Layer 3 of a small transformer language model trained on English Wikipedia (8 layers, counted from 0, width 128).
A neuron's activation on a vector x is GELU(weights . x + bias), where the dot is the dot product.

Input weights of the MLP neurons that the questions are about. A number n stands for (n - 500) times 0.0013.
n1 (bias -0.052): 558,286,641,545,270,257,557,487,576,433,679,263,563,468,341,564,580,500,520,493,394,549,373,389,256,447,482,676,790,409,380,445,497,517,425,607,628,510,441,613,655,386,463,532,552,368,441,479,489,569,580,464,422,395,409,434,475,513,568,775,285,416,431,533,469,666,671,541,353,595,779,587,479,327,551,444,701,540,313,710,396,507,569,366,462,472,534,428,459,489,347,553,475,441,348,446,666,360,482,674,582,400,599,565,406,405,547,431,368,730,326,355,561,421,535,332,462,659,573,531,453,447,513,511,703,421,469,554
n8 (bias -0.043): 656,442,608,256,354,595,323,394,612,466,520,610,282,387,765,619,516,491,540,276,615,363,561,531,506,393,601,390,573,742,462,574,617,432,559,488,520,448,391,665,542,516,594,392,596,472,631,377,612,373,392,386,406,381,597,532,635,550,599,472,535,494,488,379,481,623,537,398,573,333,471,435,374,381,394,532,528,422,528,478,548,516,520,503,577,487,393,363,415,379,497,525,347,548,562,544,500,697,624,445,490,398,384,324,737,304,679,516,529,538,513,425,644,411,490,377,448,692,549,708,466,474,600,647,406,567,590,556
n9 (bias -0.048): 477,551,427,561,591,427,575,568,463,519,664,474,459,382,304,425,612,184,624,609,543,661,408,337,635,445,532,364,368,500,510,359,576,370,579,406,569,598,560,553,490,667,418,606,472,484,446,490,393,497,610,588,408,408,411,672,500,539,597,523,517,578,663,461,379,599,591,413,322,556,579,367,741,342,500,405,325,617,707,440,584,484,739,357,587,664,398,510,454,500,702,452,763,340,486,578,520,371,500,456,431,327,545,326,431,438,539,533,500,645,348,216,441,386,453,541,486,701,642,513,393,404,357,479,533,595,645,510
n113 (bias -0.073): 457,406,466,584,385,402,635,458,589,455,625,603,534,405,551,470,519,473,575,459,699,308,363,524,612,513,442,417,487,603,439,642,406,536,554,578,554,640,405,626,484,463,597,833,622,593,583,238,481,579,487,422,372,627,649,438,357,458,646,435,433,453,497,348,602,382,452,672,429,521,468,628,488,527,590,522,275,295,567,331,559,488,681,460,608,300,467,429,430,370,541,559,519,586,566,380,494,443,487,547,452,503,688,410,467,601,582,525,512,264,515,554,530,309,478,757,506,531,399,472,593,551,579,399,431,424,519,557
n124 (bias -0.039): 627,415,532,484,395,500,244,624,755,469,417,383,261,515,394,473,581,515,523,443,496,512,614,442,580,752,458,272,401,390,595,492,461,535,582,512,484,508,353,409,435,846,786,528,414,484,504,372,776,455,605,521,410,273,541,612,463,492,582,600,346,456,751,392,400,500,724,762,479,555,414,647,351,445,465,593,484,651,500,580,352,221,751,262,180,640,563,393,371,541,474,466,423,560,329,418,408,715,496,299,479,508,356,558,492,577,731,369,568,469,591,488,531,810,372,642,685,340,462,400,345,475,527,695,402,292,728,492
n134 (bias -0.056): 419,440,559,386,478,382,466,374,573,469,500,529,604,349,445,439,587,461,358,526,617,561,506,665,432,428,563,590,458,405,460,592,535,665,631,579,361,394,543,607,472,511,585,663,482,598,478,542,433,510,569,432,551,527,515,533,425,692,650,619,556,555,487,374,400,537,579,548,559,345,591,479,418,410,553,683,572,298,606,419,459,390,412,535,400,459,543,543,640,436,497,513,384,468,342,303,419,404,593,625,547,602,472,570,258,536,558,430,508,606,439,632,418,492,573,431,527,346,420,373,469,525,487,453,479,449,541,540
n143 (bias -0.052): 754,30,575,439,511,440,514,528,410,451,571,359,387,410,706,563,456,353,497,603,470,327,303,497,569,522,447,313,418,669,443,399,479,340,544,430,526,529,586,454,544,740,687,478,459,324,389,403,415,398,295,787,493,401,531,608,729,731,463,541,660,485,596,542,565,535,458,382,436,525,280,465,496,588,697,547,458,428,475,615,645,364,704,332,381,507,595,618,553,489,605,514,625,464,526,286,414,413,558,504,429,339,445,545,591,434,348,471,496,504,482,535,416,493,554,394,311,648,434,683,835,397,493,504,433,514,514,690
n148 (bias -0.061): 578,384,445,608,507,535,364,440,678,336,595,404,645,721,453,506,569,579,367,441,710,380,531,377,320,397,497,385,301,519,407,555,416,506,453,569,644,566,471,545,268,571,513,603,570,548,503,524,460,614,411,630,324,657,500,448,517,693,406,697,555,526,435,550,281,609,588,681,615,497,533,349,480,484,357,533,603,524,375,519,830,475,408,506,350,536,490,542,353,380,399,329,765,399,377,541,422,541,603,260,520,419,441,439,446,583,605,377,490,545,449,639,630,623,588,444,434,484,581,432,408,430,525,600,586,506,444,392
n151 (bias -0.047): 726,619,571,518,360,444,572,414,542,490,500,365,428,533,416,559,375,479,486,340,410,467,601,479,461,486,623,504,386,483,366,379,349,393,474,658,595,514,677,345,377,500,448,749,477,566,599,673,650,618,357,541,580,615,466,436,398,590,551,394,826,389,490,359,432,444,521,447,338,507,514,524,640,357,576,489,580,519,497,443,707,255,422,489,283,546,552,376,465,282,687,500,525,691,286,403,475,709,633,682,397,680,598,736,500,493,434,603,500,410,419,289,514,550,241,331,450,628,783,380,651,471,645,540,556,483,482,382
n161 (bias -0.057): 456,603,431,360,378,609,362,349,715,497,493,410,433,556,445,534,506,515,635,376,470,526,437,610,439,407,557,451,635,534,331,395,475,408,263,518,529,647,563,475,342,535,426,494,572,503,579,638,618,611,446,497,494,258,479,354,370,448,477,391,516,397,684,512,617,279,491,613,711,453,455,543,474,550,645,816,512,443,503,525,506,392,527,327,405,418,743,686,506,425,437,497,561,440,587,629,405,549,635,471,480,579,530,500,417,603,457,491,529,469,437,485,426,462,440,416,707,576,299,434,380,717,572,687,522,392,421,321
n178 (bias -0.052): 722,313,500,353,437,459,520,493,639,456,341,411,539,432,479,439,489,510,564,503,629,685,371,771,363,457,797,507,645,585,597,524,459,585,579,402,396,700,493,590,578,368,609,681,651,588,517,388,514,361,552,467,589,599,566,360,382,374,364,584,752,532,360,432,507,462,395,611,359,528,418,527,468,202,592,511,548,393,572,465,465,456,230,531,640,528,462,458,401,368,595,377,443,559,536,788,483,560,546,412,504,704,381,228,483,657,343,573,405,404,607,605,367,611,277,684,475,531,523,590,331,596,646,489,428,421,441,456
n206 (bias -0.046): 504,604,557,260,454,500,309,441,666,639,374,634,639,412,558,463,615,651,249,326,628,605,544,460,599,531,560,488,441,634,538,530,373,540,504,441,589,573,681,500,323,496,545,519,596,615,561,590,441,525,749,229,321,586,708,393,671,515,516,540,313,350,370,272,572,396,801,240,508,448,423,544,519,571,507,504,563,484,601,194,470,699,536,568,329,473,351,523,284,450,507,427,458,681,469,578,477,843,350,749,555,334,363,567,385,492,556,557,466,537,384,445,348,557,352,569,301,401,686,356,364,741,399,392,489,557,420,430
n266 (bias -0.055): 548,834,552,479,500,565,513,409,535,460,334,507,518,791,436,432,623,699,314,533,404,479,540,433,651,327,504,587,291,606,507,629,414,241,304,584,372,538,434,438,302,500,435,645,363,595,559,482,579,526,375,602,401,370,464,514,500,554,346,517,424,518,646,446,615,653,614,100,421,503,539,487,489,619,551,486,186,430,589,448,462,412,689,372,444,458,643,597,670,710,421,463,482,580,351,622,444,503,415,574,461,445,510,561,334,518,537,576,342,476,675,470,507,493,559,532,591,552,420,510,355,614,493,362,351,579,472,731
n272 (bias -0.049): 423,711,407,484,348,407,449,639,707,457,386,584,425,724,371,556,455,706,405,695,504,383,444,283,595,421,423,525,593,712,395,451,335,445,542,603,550,549,512,387,288,467,324,517,596,703,524,563,681,531,672,260,584,416,739,570,345,627,626,723,347,500,275,318,394,520,599,375,725,347,625,646,413,644,520,554,564,569,640,346,525,595,671,451,500,687,568,443,352,558,473,375,375,228,521,480,369,245,558,652,605,387,415,530,206,646,800,374,512,620,572,242,504,508,378,438,660,390,809,476,421,266,450,504,759,338,504,428
n289 (bias -0.037): 565,425,647,737,551,567,405,288,544,491,245,543,509,596,376,506,592,552,511,398,494,407,503,589,530,305,475,337,653,286,538,364,415,506,655,529,333,411,650,509,392,438,532,440,525,540,535,442,561,601,650,481,639,555,559,809,336,454,391,582,538,506,452,449,565,561,514,365,432,433,624,483,369,590,419,581,538,463,572,479,542,328,488,515,465,588,561,538,616,506,539,605,356,459,612,503,429,614,491,458,723,503,399,478,402,485,535,527,467,514,383,537,428,588,485,461,381,396,667,400,477,542,553,614,572,416,497,731
n308 (bias -0.029): 375,471,529,294,490,592,375,591,385,671,433,500,366,458,395,553,406,622,547,509,588,405,493,403,325,402,446,380,657,535,557,535,392,541,490,575,764,594,375,369,631,436,569,569,609,582,526,440,437,603,520,581,345,576,366,319,523,594,602,426,335,451,521,488,552,289,687,490,490,408,487,388,363,320,594,815,522,723,468,606,720,488,433,407,494,548,683,426,503,592,548,439,549,417,618,441,313,339,395,555,454,561,405,450,478,313,658,647,529,481,465,293,365,468,664,529,565,677,577,538,441,470,408,523,469,421,523,563
n322 (bias -0.048): 591,489,547,515,828,471,727,543,755,549,405,568,274,507,463,429,544,691,528,612,539,299,485,546,463,504,512,432,428,493,634,621,313,532,635,429,436,500,693,406,481,627,525,530,404,347,660,398,647,459,465,611,511,389,528,364,560,461,286,468,615,785,235,330,324,730,677,572,397,493,541,486,363,357,546,467,349,569,335,525,555,358,661,493,222,624,396,402,382,534,479,388,336,515,619,344,591,518,682,426,489,438,351,762,464,440,582,595,574,561,601,553,607,242,496,400,504,595,549,482,404,489,576,385,239,472,416,707
n330 (bias -0.051): 660,433,464,451,673,429,621,503,556,316,503,564,597,485,493,340,304,430,385,673,622,644,507,481,798,564,310,514,350,442,321,437,549,392,622,557,385,480,618,516,507,569,445,570,379,365,536,786,544,397,514,497,523,481,460,559,682,401,351,626,357,550,669,618,421,594,350,497,568,425,520,687,384,403,577,414,516,441,255,441,474,462,514,552,539,510,603,461,471,493,472,513,547,497,524,430,493,342,376,454,517,301,394,268,564,741,548,464,616,455,558,366,747,346,562,510,513,428,367,598,500,399,762,483,410,634,493,522
n392 (bias -0.033): 528,564,500,365,541,364,318,576,494,621,588,567,669,619,535,637,440,388,725,422,540,558,441,561,317,465,513,549,432,497,624,302,250,533,426,488,455,674,712,407,583,500,383,513,494,448,609,490,274,556,434,635,386,454,559,509,371,491,458,584,568,440,575,733,412,451,639,450,275,315,247,464,490,518,601,491,414,569,561,372,406,448,598,597,453,550,540,491,463,542,615,458,404,447,526,503,541,621,379,516,597,506,351,643,311,420,620,578,345,497,432,500,589,503,472,541,601,798,512,609,512,567,321,573,546,387,472,500
n407 (bias -0.023): 725,378,374,459,736,825,623,420,281,384,607,651,549,385,626,674,507,507,403,493,554,700,493,520,535,605,590,546,198,550,524,655,402,580,556,264,370,400,527,391,497,603,386,615,632,349,620,592,415,594,340,698,655,524,523,307,398,724,521,447,592,608,565,444,483,483,507,640,557,615,451,450,500,453,316,500,486,500,466,514,500,307,385,469,445,479,591,329,409,504,574,621,441,596,353,650,582,510,538,386,472,541,523,307,624,511,510,592,497,544,493,403,601,397,400,218,448,431,612,349,380,479,484,367,510,438,269,550
n419 (bias -0.095): 494,486,436,469,457,542,527,470,391,503,593,527,517,443,497,464,282,416,497,680,607,617,612,568,528,526,485,515,363,467,422,514,547,590,483,443,460,410,534,450,554,497,574,603,495,642,338,427,517,489,547,338,486,475,516,525,604,464,370,449,539,483,412,527,629,417,747,464,433,500,365,446,443,497,475,540,486,633,574,640,415,358,585,240,494,500,445,598,445,655,526,610,429,595,345,495,503,546,500,477,599,480,276,523,639,337,679,452,542,470,716,612,475,559,506,415,418,626,360,643,628,239,591,420,527,444,407,440
n441 (bias -0.066): 695,438,601,541,623,493,290,631,443,369,623,678,356,440,514,355,520,474,438,416,489,379,575,470,432,610,450,367,384,527,430,500,477,631,326,379,625,405,540,503,397,436,566,627,576,681,456,619,444,660,371,415,490,673,350,446,389,632,382,442,590,387,432,605,615,467,405,520,458,583,583,360,497,533,728,599,177,375,440,655,469,497,599,584,659,419,666,419,500,389,481,503,765,416,365,648,656,321,452,456,486,406,532,356,556,479,424,348,510,666,430,316,460,625,324,665,459,507,604,578,225,507,587,714,457,468,507,546
n486 (bias -0.036): 557,531,567,660,541,353,582,342,534,634,447,470,414,635,465,787,387,543,549,393,228,414,446,408,592,445,432,366,595,394,594,453,313,349,681,579,587,575,611,601,335,520,361,741,471,526,554,409,584,519,400,386,587,736,497,578,361,596,559,575,520,404,500,546,405,670,543,487,740,437,555,516,503,656,483,715,493,489,513,551,459,276,599,540,354,507,254,712,417,493,660,681,459,382,448,484,517,363,521,565,535,237,378,489,424,535,616,514,312,467,523,315,662,399,493,586,469,466,620,497,418,261,365,521,573,458,514,434
n508 (bias -0.065): 629,487,558,463,562,591,305,644,595,536,359,503,597,351,468,470,581,611,551,535,487,405,168,584,715,422,649,564,404,530,607,491,433,464,541,446,354,516,491,561,444,454,455,431,424,530,454,660,513,497,569,639,609,518,593,519,519,443,503,411,409,731,665,539,460,427,622,344,609,771,393,658,544,418,434,322,555,425,630,611,664,494,623,429,556,574,582,436,527,358,436,394,569,605,437,431,447,458,353,475,315,555,403,429,431,635,415,497,500,554,500,527,569,555,515,531,413,447,491,312,455,538,553,245,600,310,255,521

Each question shows a token from some text and the vector x that enters the MLP there. A number n stands for (n - 500) times 0.011.

"| ": 344,481,546,595,394,585,513,646,431,470,508,389,519,558,582,430,629,597,497,420,471,408,435,488,413,524,302,562,494,534,453,424,585,481,498,517,668,657,460,390,600,426,665,371,381,471,332,753,622,423,410,422,436,417,461,521,569,369,630,436,639,418,610,546,659,570,361,535,646,425,516,511,590,592,210,530,705,627,644,579,366,516,446,458,556,434,261,361,557,612,459,362,353,505,523,432,419,542,647,576,407,513,496,395,542,523,549,455,560,581,407,480,474,477,670,517,439,585,558,485,353,536,433,449,398,630,506,678
Which neuron lights up most? n8

"ov": 351,534,496,658,594,449,712,562,278,582,462,588,622,586,400,537,531,566,559,384,554,383,557,561,396,456,496,473,577,520,439,416,495,491,546,591,551,518,464,532,586,604,531,484,385,579,306,548,437,391,459,419,553,534,446,398,511,292,680,398,552,467,624,686,788,531,439,583,508,624,600,615,379,503,97,415,504,609,573,679,436,569,420,437,433,334,456,524,439,559,349,443,309,537,562,449,476,568,621,537,379,536,503,325,576,317,619,401,457,372,423,524,438,433,523,523,541,489,522,374,495,722,339,641,617,571,521,465
The three highest activations, in order: n308, n1, n289

"St": 338,501,368,604,448,348,557,690,378,646,398,415,657,601,563,427,401,559,457,456,513,292,498,394,429,463,396,525,583,599,479,550,567,541,485,632,503,656,455,442,561,681,563,530,555,502,392,740,402,428,399,459,516,491,380,502,454,337,578,353,643,527,651,572,670,534,359,569,618,560,568,344,554,473,362,417,596,563,566,576,487,474,544,552,518,467,366,515,405,533,424,219,390,543,431,635,467,576,589,469,406,444,569,345,553,371,657,358,485,530,654,718,450,537,593,531,452,556,372,362,559,633,368,525,548,555,474,452
Which neuron lights up most? n148

"ted ": 401,498,456,498,491,442,509,588,342,644,454,409,465,559,506,461,423,604,508,596,504,364,532,498,473,585,481,525,359,581,516,598,610,512,547,544,638,632,430,478,547,668,545,547,456,585,351,694,423,443,378,595,710,477,418,600,474,235,418,527,608,457,534,582,670,509,397,521,540,452,468,417,565,473,267,339,646,628,569,600,333,540,551,506,447,422,220,430,419,647,423,435,309,569,536,403,454,691,615,539,540,528,534,364,524,522,586,390,556,422,547,615,371,546,364,491,353,471,575,496,539,662,516,589,372,492,511,416
The most active neuron and its activation: n419, at about 2

"tion ": 344,492,472,613,598,441,516,665,418,722,318,579,465,640,569,506,495,646,477,507,531,423,544,435,414,606,461,370,483,622,491,575,591,484,568,485,560,611,326,562,616,570,509,592,259,571,420,758,411,469,478,444,475,483,419,418,473,348,572,577,727,450,648,584,652,530,292,493,622,421,547,515,589,467,378,395,634,525,594,538,505,609,523,502,419,413,244,510,548,657,476,417,221,527,574,502,392,538,609,554,395,367,468,458,468,582,458,419,512,527,471,468,367,524,352,459,372,402,459,493,528,595,447,564,472,555,502,476
Which neuron lights up most? n206

"comp": 380,505,445,631,555,531,558,557,278,571,217,440,584,555,714,505,533,626,388,437,628,577,476,482,452,575,406,459,533,531,609,588,532,424,438,548,679,621,388,523,593,563,560,603,340,656,314,610,322,502,468,345,433,457,431,457,415,351,678,383,680,478,651,650,621,477,265,334,589,552,529,427,573,408,374,417,433,530,528,576,452,544,545,606,452,433,432,541,423,537,478,487,348,603,519,573,194,629,714,531,346,558,572,440,481,506,548,528,489,525,475,504,423,528,448,497,461,361,429,487,498,523,539,605,609,617,512,457
The most active neuron and its activation: n266, at about 0.53

"u": 434,358,495,486,603,369,603,638,414,551,436,532,626,616,385,494,524,699,538,510,444,337,539,464,493,515,414,568,533,506,455,448,512,541,423,489,628,547,508,555,506,665,443,340,502,588,411,722,427,282,473,427,570,577,509,505,527,355,632,521,531,504,656,537,762,423,432,564,513,466,593,410,501,457,267,342,485,502,527,570,504,621,460,557,595,336,442,566,489,578,428,376,244,606,532,372,520,613,885,448,366,582,527,416,559,318,555,325,501,444,578,500,431,380,320,514,539,451,527,569,619,600,369,544,473,618,503,302
The most active neuron and its activation: n8, at about 0.2

"i ": 290,521,435,569,583,400,537,584,353,723,374,539,535,588,425,548,475,730,468,490,465,355,481,426,437,436,370,456,567,469,406,419,547,594,564,562,608,610,412,473,533,623,451,464,407,602,468,710,431,253,469,506,577,506,507,585,446,369,557,520,601,407,658,616,761,502,432,545,572,470,623,554,601,540,300,392,609,565,582,554,417,571,442,609,582,410,286,462,401,631,438,491,306,546,533,347,555,601,729,524,552,516,639,436,371,393,586,344,557,439,514,461,336,517,505,475,401,499,516,463,470,607,336,586,597,501,393,412
Which neuron lights up most? n272

"ign ": 233,502,548,550,533,486,650,644,435,657,331,551,664,603,436,562,505,583,374,557,460,365,439,468,411,454,521,535,478,585,485,637,543,483,498,579,541,762,461,470,612,663,468,523,327,553,341,756,459,417,450,482,455,464,514,604,528,294,585,479,581,324,587,543,695,432,340,515,447,443,489,430,665,520,308,374,613,595,525,537,460,627,455,506,550,500,273,417,499,611,472,343,398,648,478,522,369,630,663,592,516,406,425,386,412,487,542,461,515,605,489,522,403,518,415,440,357,510,431,489,509,678,445,599,495,470,437,498
The most active neuron and its activation: n206, at about 2.9

"2": 212,563,472,535,551,474,419,555,429,678,384,286,492,467,582,433,554,425,595,380,660,422,453,493,360,515,454,369,504,414,419,525,570,515,463,547,508,647,516,509,467,569,571,538,459,474,313,746,610,268,522,508,538,438,415,413,588,336,656,402,759,499,630,558,646,523,317,495,464,451,616,417,523,478,240,467,630,507,667,582,407,658,514,631,488,369,397,559,646,520,490,479,388,450,592,539,478,647,757,632,438,445,597,443,483,372,571,481,463,557,579,476,455,427,460,460,466,462,478,299,460,669,479,511,468,530,523,599
The most active neuron and its activation: n161, at about 1.6

"0": 277,583,469,600,562,457,392,469,380,556,402,335,540,451,658,497,563,474,622,410,648,423,470,450,405,608,412,344,470,416,326,537,673,540,425,557,514,661,531,492,436,554,498,434,372,497,352,725,595,366,533,473,547,419,455,375,514,300,656,412,744,539,636,544,733,570,317,468,439,468,589,420,487,456,226,471,650,490,646,554,382,670,502,682,474,386,389,543,544,490,412,501,303,436,595,498,471,656,726,657,479,493,577,454,411,432,540,514,448,586,499,456,526,457,446,531,500,567,416,395,465,687,452,494,498,610,522,605
The two highest activations, in order: n161, n8

"il": 281,480,432,603,552,456,667,774,487,569,504,447,528,476,500,464,586,563,539,568,415,337,470,506,436,505,518,510,492,543,413,437,528,321,540,519,555,526,596,356,494,556,400,545,423,475,350,682,485,327,355,584,595,391,471,415,459,340,793,382,639,267,645,563,610,528,438,511,579,494,478,383,551,528,297,389,573,576,494,623,480,491,495,692,525,535,442,471,418,627,375,415,199,432,467,429,507,732,480,503,595,713,571,370,395,549,589,421,504,435,644,663,440,393,429,503,456,451,468,516,565,627,342,523,550,630,521,505
Which neuron lights up most? n392

"a ": 376,511,506,555,549,401,625,591,277,602,464,547,471,592,447,571,428,557,462,618,452,489,443,564,412,550,434,563,450,601,490,499,738,543,454,534,587,605,502,461,524,627,458,601,318,492,486,787,421,380,426,587,533,390,476,577,396,397,618,506,498,398,619,567,665,652,435,531,536,416,627,428,556,480,296,404,487,588,546,716,359,645,514,503,512,350,203,406,484,614,406,358,368,529,528,422,490,629,624,465,554,483,585,334,539,518,499,431,514,498,522,435,374,455,457,520,436,474,529,462,496,570,460,624,452,470,453,438
The two highest activations, in order: n9, n1

"36": 322,565,450,556,511,514,440,517,441,624,506,387,569,509,485,459,523,497,565,481,650,419,447,480,384,552,368,283,539,577,424,449,610,593,538,557,528,628,647,426,509,558,545,500,437,435,314,707,561,374,523,667,645,408,378,442,582,370,573,309,729,489,553,569,613,595,211,473,574,359,640,389,470,459,222,361,679,572,689,527,422,736,454,690,444,372,379,545,587,488,490,492,370,523,428,472,427,713,571,642,544,551,622,397,432,365,525,548,469,507,588,447,379,439,444,446,385,490,448,439,498,683,445,463,574,515,462,588
The three highest activations, in order: n289, n151, n206

"of ": 325,509,425,512,584,488,654,740,301,701,493,423,565,426,503,540,409,624,590,604,534,417,574,520,415,585,478,458,496,517,428,534,632,499,451,504,620,502,419,525,578,622,513,564,405,465,383,679,400,486,442,521,664,568,460,463,508,278,537,406,660,387,613,571,541,526,390,608,573,477,495,454,455,453,327,434,520,476,576,657,357,614,587,610,487,453,171,414,473,563,444,349,408,517,538,575,411,485,725,506,393,464,459,321,373,548,523,449,524,529,505,607,391,505,380,500,423,425,544,574,544,609,509,607,526,486,498,492
Which neuron lights up most? n178

"Ex": 255,496,423,528,564,463,608,624,358,592,335,563,645,561,540,490,503,469,458,478,562,430,536,513,420,437,387,569,496,488,517,445,490,465,546,514,413,668,266,521,634,530,480,411,388,539,351,728,460,462,391,447,561,527,389,554,444,460,586,482,695,495,559,573,757,484,455,559,526,615,516,389,680,445,308,514,444,526,576,692,485,573,401,558,366,449,447,491,580,574,421,313,219,574,619,517,305,476,656,584,275,580,528,335,593,427,534,476,598,575,528,525,393,517,508,583,472,344,491,596,570,693,440,640,494,460,460,443
Which neuron lights up most? n308

"00": 321,458,326,498,476,440,464,594,476,559,572,497,514,485,459,542,564,546,486,534,754,413,447,540,505,634,393,326,554,572,554,610,494,485,406,553,506,633,562,471,483,482,578,433,339,350,251,743,514,381,503,580,649,429,415,483,534,423,578,319,791,438,603,558,639,671,258,438,608,478,550,311,447,468,179,419,633,493,639,514,494,582,410,672,508,402,384,452,644,507,362,499,276,509,495,448,546,661,640,611,626,532,573,458,365,406,548,483,533,501,585,519,466,410,444,535,411,439,496,487,509,677,386,589,497,453,461,564
The three highest activations, in order: n8, n134, n289

"13 ": 246,590,475,498,548,483,433,491,439,679,462,355,618,483,512,462,507,500,612,445,631,413,520,501,368,604,395,318,467,564,408,581,644,522,479,636,621,540,394,498,430,562,451,496,266,595,315,723,562,324,538,535,473,428,538,427,601,304,631,391,693,426,717,496,642,546,325,561,529,386,595,443,502,430,240,520,673,639,658,520,355,536,464,687,455,472,369,590,507,546,466,553,331,440,524,450,375,661,679,626,511,501,533,430,430,401,471,367,582,499,539,438,454,474,423,495,437,554,512,409,446,650,494,515,573,528,427,621
The three highest activations, in order: n161, n206, n8

"3": 315,511,456,667,551,484,552,653,397,682,394,429,709,499,406,459,451,555,550,447,622,381,451,437,352,465,409,390,557,494,530,527,547,535,533,572,403,628,552,514,566,642,555,425,354,493,462,671,506,394,408,400,464,477,460,393,449,300,575,322,733,599,607,549,731,533,387,451,526,426,468,383,453,461,353,387,500,592,499,711,454,589,586,638,349,442,358,505,600,640,449,478,232,522,537,358,497,630,635,570,399,398,531,462,491,461,467,353,470,477,582,629,377,532,538,469,524,339,528,455,545,657,447,514,541,623,652,614
Which neuron lights up most? n322

"Willi": 240,522,408,591,581,445,602,627,330,642,478,407,605,668,511,449,452,487,489,444,590,455,455,558,508,533,346,370,537,585,429,454,536,456,432,545,555,648,467,393,595,501,576,429,485,485,438,662,487,368,401,534,674,538,481,607,411,354,603,363,587,351,560,571,631,531,495,570,554,523,628,431,511,575,187,509,710,500,540,589,371,471,427,515,414,470,513,597,510,548,405,398,275,429,576,493,500,606,674,503,387,595,539,313,545,343,654,367,538,469,521,653,368,550,676,421,463,360,566,317,435,706,302,663,693,421,481,439
The most active neuron and its activation: n161, at about 1.7

"ence": 195,491,430,633,505,473,660,594,461,553,345,519,643,640,437,500,513,656,573,326,592,446,491,459,416,391,478,450,471,649,445,624,553,484,588,513,481,639,584,572,677,605,558,332,182,484,491,688,496,468,425,412,695,567,463,417,360,285,578,482,579,491,549,500,716,541,300,546,418,489,590,436,462,572,386,489,605,411,624,557,478,628,465,483,466,370,376,513,625,610,454,529,168,524,490,486,426,522,679,618,477,379,484,434,518,514,472,478,409,500,515,519,433,596,410,404,424,349,369,498,581,655,437,583,622,567,465,546
Which neuron lights up most? n289

"==": 373,533,547,484,578,457,647,675,316,662,432,433,563,630,492,316,384,613,522,477,444,319,578,550,421,468,442,483,432,600,437,652,533,584,577,623,773,462,503,430,579,429,592,467,365,469,326,706,392,389,373,584,559,429,289,607,517,440,518,393,589,406,588,664,620,566,326,612,456,545,519,434,615,500,303,298,620,493,528,651,370,642,539,435,500,426,389,415,491,604,465,380,409,461,423,493,445,621,603,546,538,416,571,399,408,616,414,489,503,636,477,592,498,501,387,595,456,429,367,677,416,586,438,603,406,525,477,617
The most active neuron and its activation: n441, at about 1.1

"chang": 266,488,495,586,590,374,643,679,302,491,429,505,512,608,440,573,496,690,547,475,568,408,458,602,496,483,446,421,419,662,439,522,408,580,474,567,460,644,435,580,658,609,485,496,348,443,402,627,407,506,347,526,530,549,628,511,314,369,687,407,553,394,585,541,689,313,276,526,506,702,557,409,487,504,286,475,524,599,538,616,452,545,502,478,380,352,420,545,622,583,609,491,155,521,522,397,387,652,598,547,326,603,542,483,507,334,554,496,528,520,399,607,390,530,455,408,437,436,579,420,572,631,438,656,409,543,544,524
The three highest activations, in order: n113, n151, n308

"\n": 330,536,435,499,466,432,586,583,326,668,422,433,613,568,510,419,380,534,624,650,527,392,569,626,407,460,493,496,500,473,495,590,559,594,543,495,628,607,489,478,514,471,596,604,407,521,344,749,419,472,393,535,524,360,468,485,429,418,590,522,531,536,641,547,554,563,360,607,590,613,489,414,506,499,335,444,439,480,451,622,437,656,422,573,493,451,298,399,471,669,418,240,386,481,448,376,348,632,811,466,526,453,530,376,505,526,497,389,587,475,468,608,473,425,453,504,357,406,592,541,436,666,397,535,480,660,525,647
The most active neuron and its activation: n148, at about 0.32

"G": 277,497,440,491,472,400,571,546,327,675,484,539,620,526,570,400,532,506,485,592,594,300,533,443,447,491,491,592,346,630,474,481,604,403,440,527,555,575,489,456,601,655,578,427,513,545,326,660,385,321,412,490,489,506,409,492,477,417,560,426,634,394,663,475,652,580,311,601,647,455,607,432,536,532,259,387,608,461,551,589,421,545,518,562,574,558,378,479,488,566,410,158,372,477,431,577,529,721,656,486,531,584,718,440,547,251,501,476,475,444,528,512,333,492,499,523,457,555,487,434,510,631,359,631,549,594,467,526
The two highest activations, in order: n8, n9

"17 ": 358,590,369,463,375,350,565,675,373,654,570,412,661,418,401,427,403,512,500,563,559,476,590,574,425,634,483,386,473,576,416,602,620,574,487,620,639,560,509,582,535,549,452,549,272,544,432,770,365,369,358,549,483,428,487,477,479,288,611,429,574,453,700,484,609,557,389,557,709,535,463,363,602,492,222,400,532,672,551,627,360,516,455,697,464,428,372,451,561,544,509,387,447,460,534,527,433,650,606,534,472,479,538,511,499,404,415,467,537,411,515,495,387,382,434,529,452,441,512,511,466,721,446,484,603,567,451,506
Which neuron lights up most? n9

"red ": 319,521,463,562,574,432,540,616,376,583,438,461,447,732,470,434,566,629,405,632,461,480,517,493,431,591,429,483,371,637,481,674,600,542,481,641,614,590,408,479,588,674,553,523,304,523,388,757,399,436,380,561,604,435,551,551,436,221,467,519,508,454,513,592,659,550,417,534,588,397,427,393,520,479,332,430,702,591,642,541,420,657,549,571,531,335,319,464,476,660,459,441,271,573,491,417,527,650,629,462,478,493,568,342,371,461,601,466,554,451,492,456,302,458,449,450,374,491,542,468,469,666,409,516,493,575,418,450
The two highest activations, in order: n206, n266

"ing ": 378,539,386,505,500,505,546,783,332,705,417,455,551,535,478,462,478,575,517,554,488,312,518,514,391,593,412,548,379,572,488,588,619,569,550,366,582,575,460,459,595,682,485,526,377,607,373,720,478,554,450,522,599,536,479,535,462,237,491,553,635,474,585,553,622,622,349,664,599,376,469,454,557,445,293,393,599,496,549,630,394,565,536,463,375,417,234,402,399,598,360,374,393,560,564,454,427,563,635,522,497,454,497,423,459,550,556,302,520,521,570,519,394,510,414,513,371,474,546,569,566,642,517,582,472,539,541,409
Which neuron lights up most? n124

"ress": 211,509,397,669,566,370,642,709,424,557,373,470,540,642,468,513,513,615,513,428,554,351,511,539,434,424,328,523,506,578,388,592,468,543,643,489,578,549,519,552,743,596,529,526,386,622,537,589,478,477,369,505,723,407,424,411,313,314,640,423,759,472,552,595,721,435,326,532,510,506,468,406,444,471,310,449,614,550,497,580,422,461,493,472,358,494,376,441,659,556,461,323,245,506,515,424,503,614,685,585,522,558,530,389,477,425,522,518,593,526,536,596,428,585,330,325,371,428,525,471,545,629,450,602,494,546,541,511
The three highest activations, in order: n151, n289, n322

"ti": 359,459,576,507,631,464,596,556,346,542,304,548,585,722,504,561,643,547,521,483,486,416,529,530,480,663,363,354,297,440,427,485,554,392,429,488,427,646,351,586,467,685,536,550,253,452,301,746,392,529,437,531,583,554,496,525,507,363,541,378,594,556,597,564,598,504,315,498,388,581,580,485,513,484,411,453,434,572,526,635,285,671,526,584,464,409,500,521,542,766,604,394,323,470,495,473,412,640,681,354,259,618,549,521,549,391,503,468,487,450,523,596,423,425,476,505,384,456,472,472,576,633,367,600,440,494,587,523
The three highest activations, in order: n266, n143, n124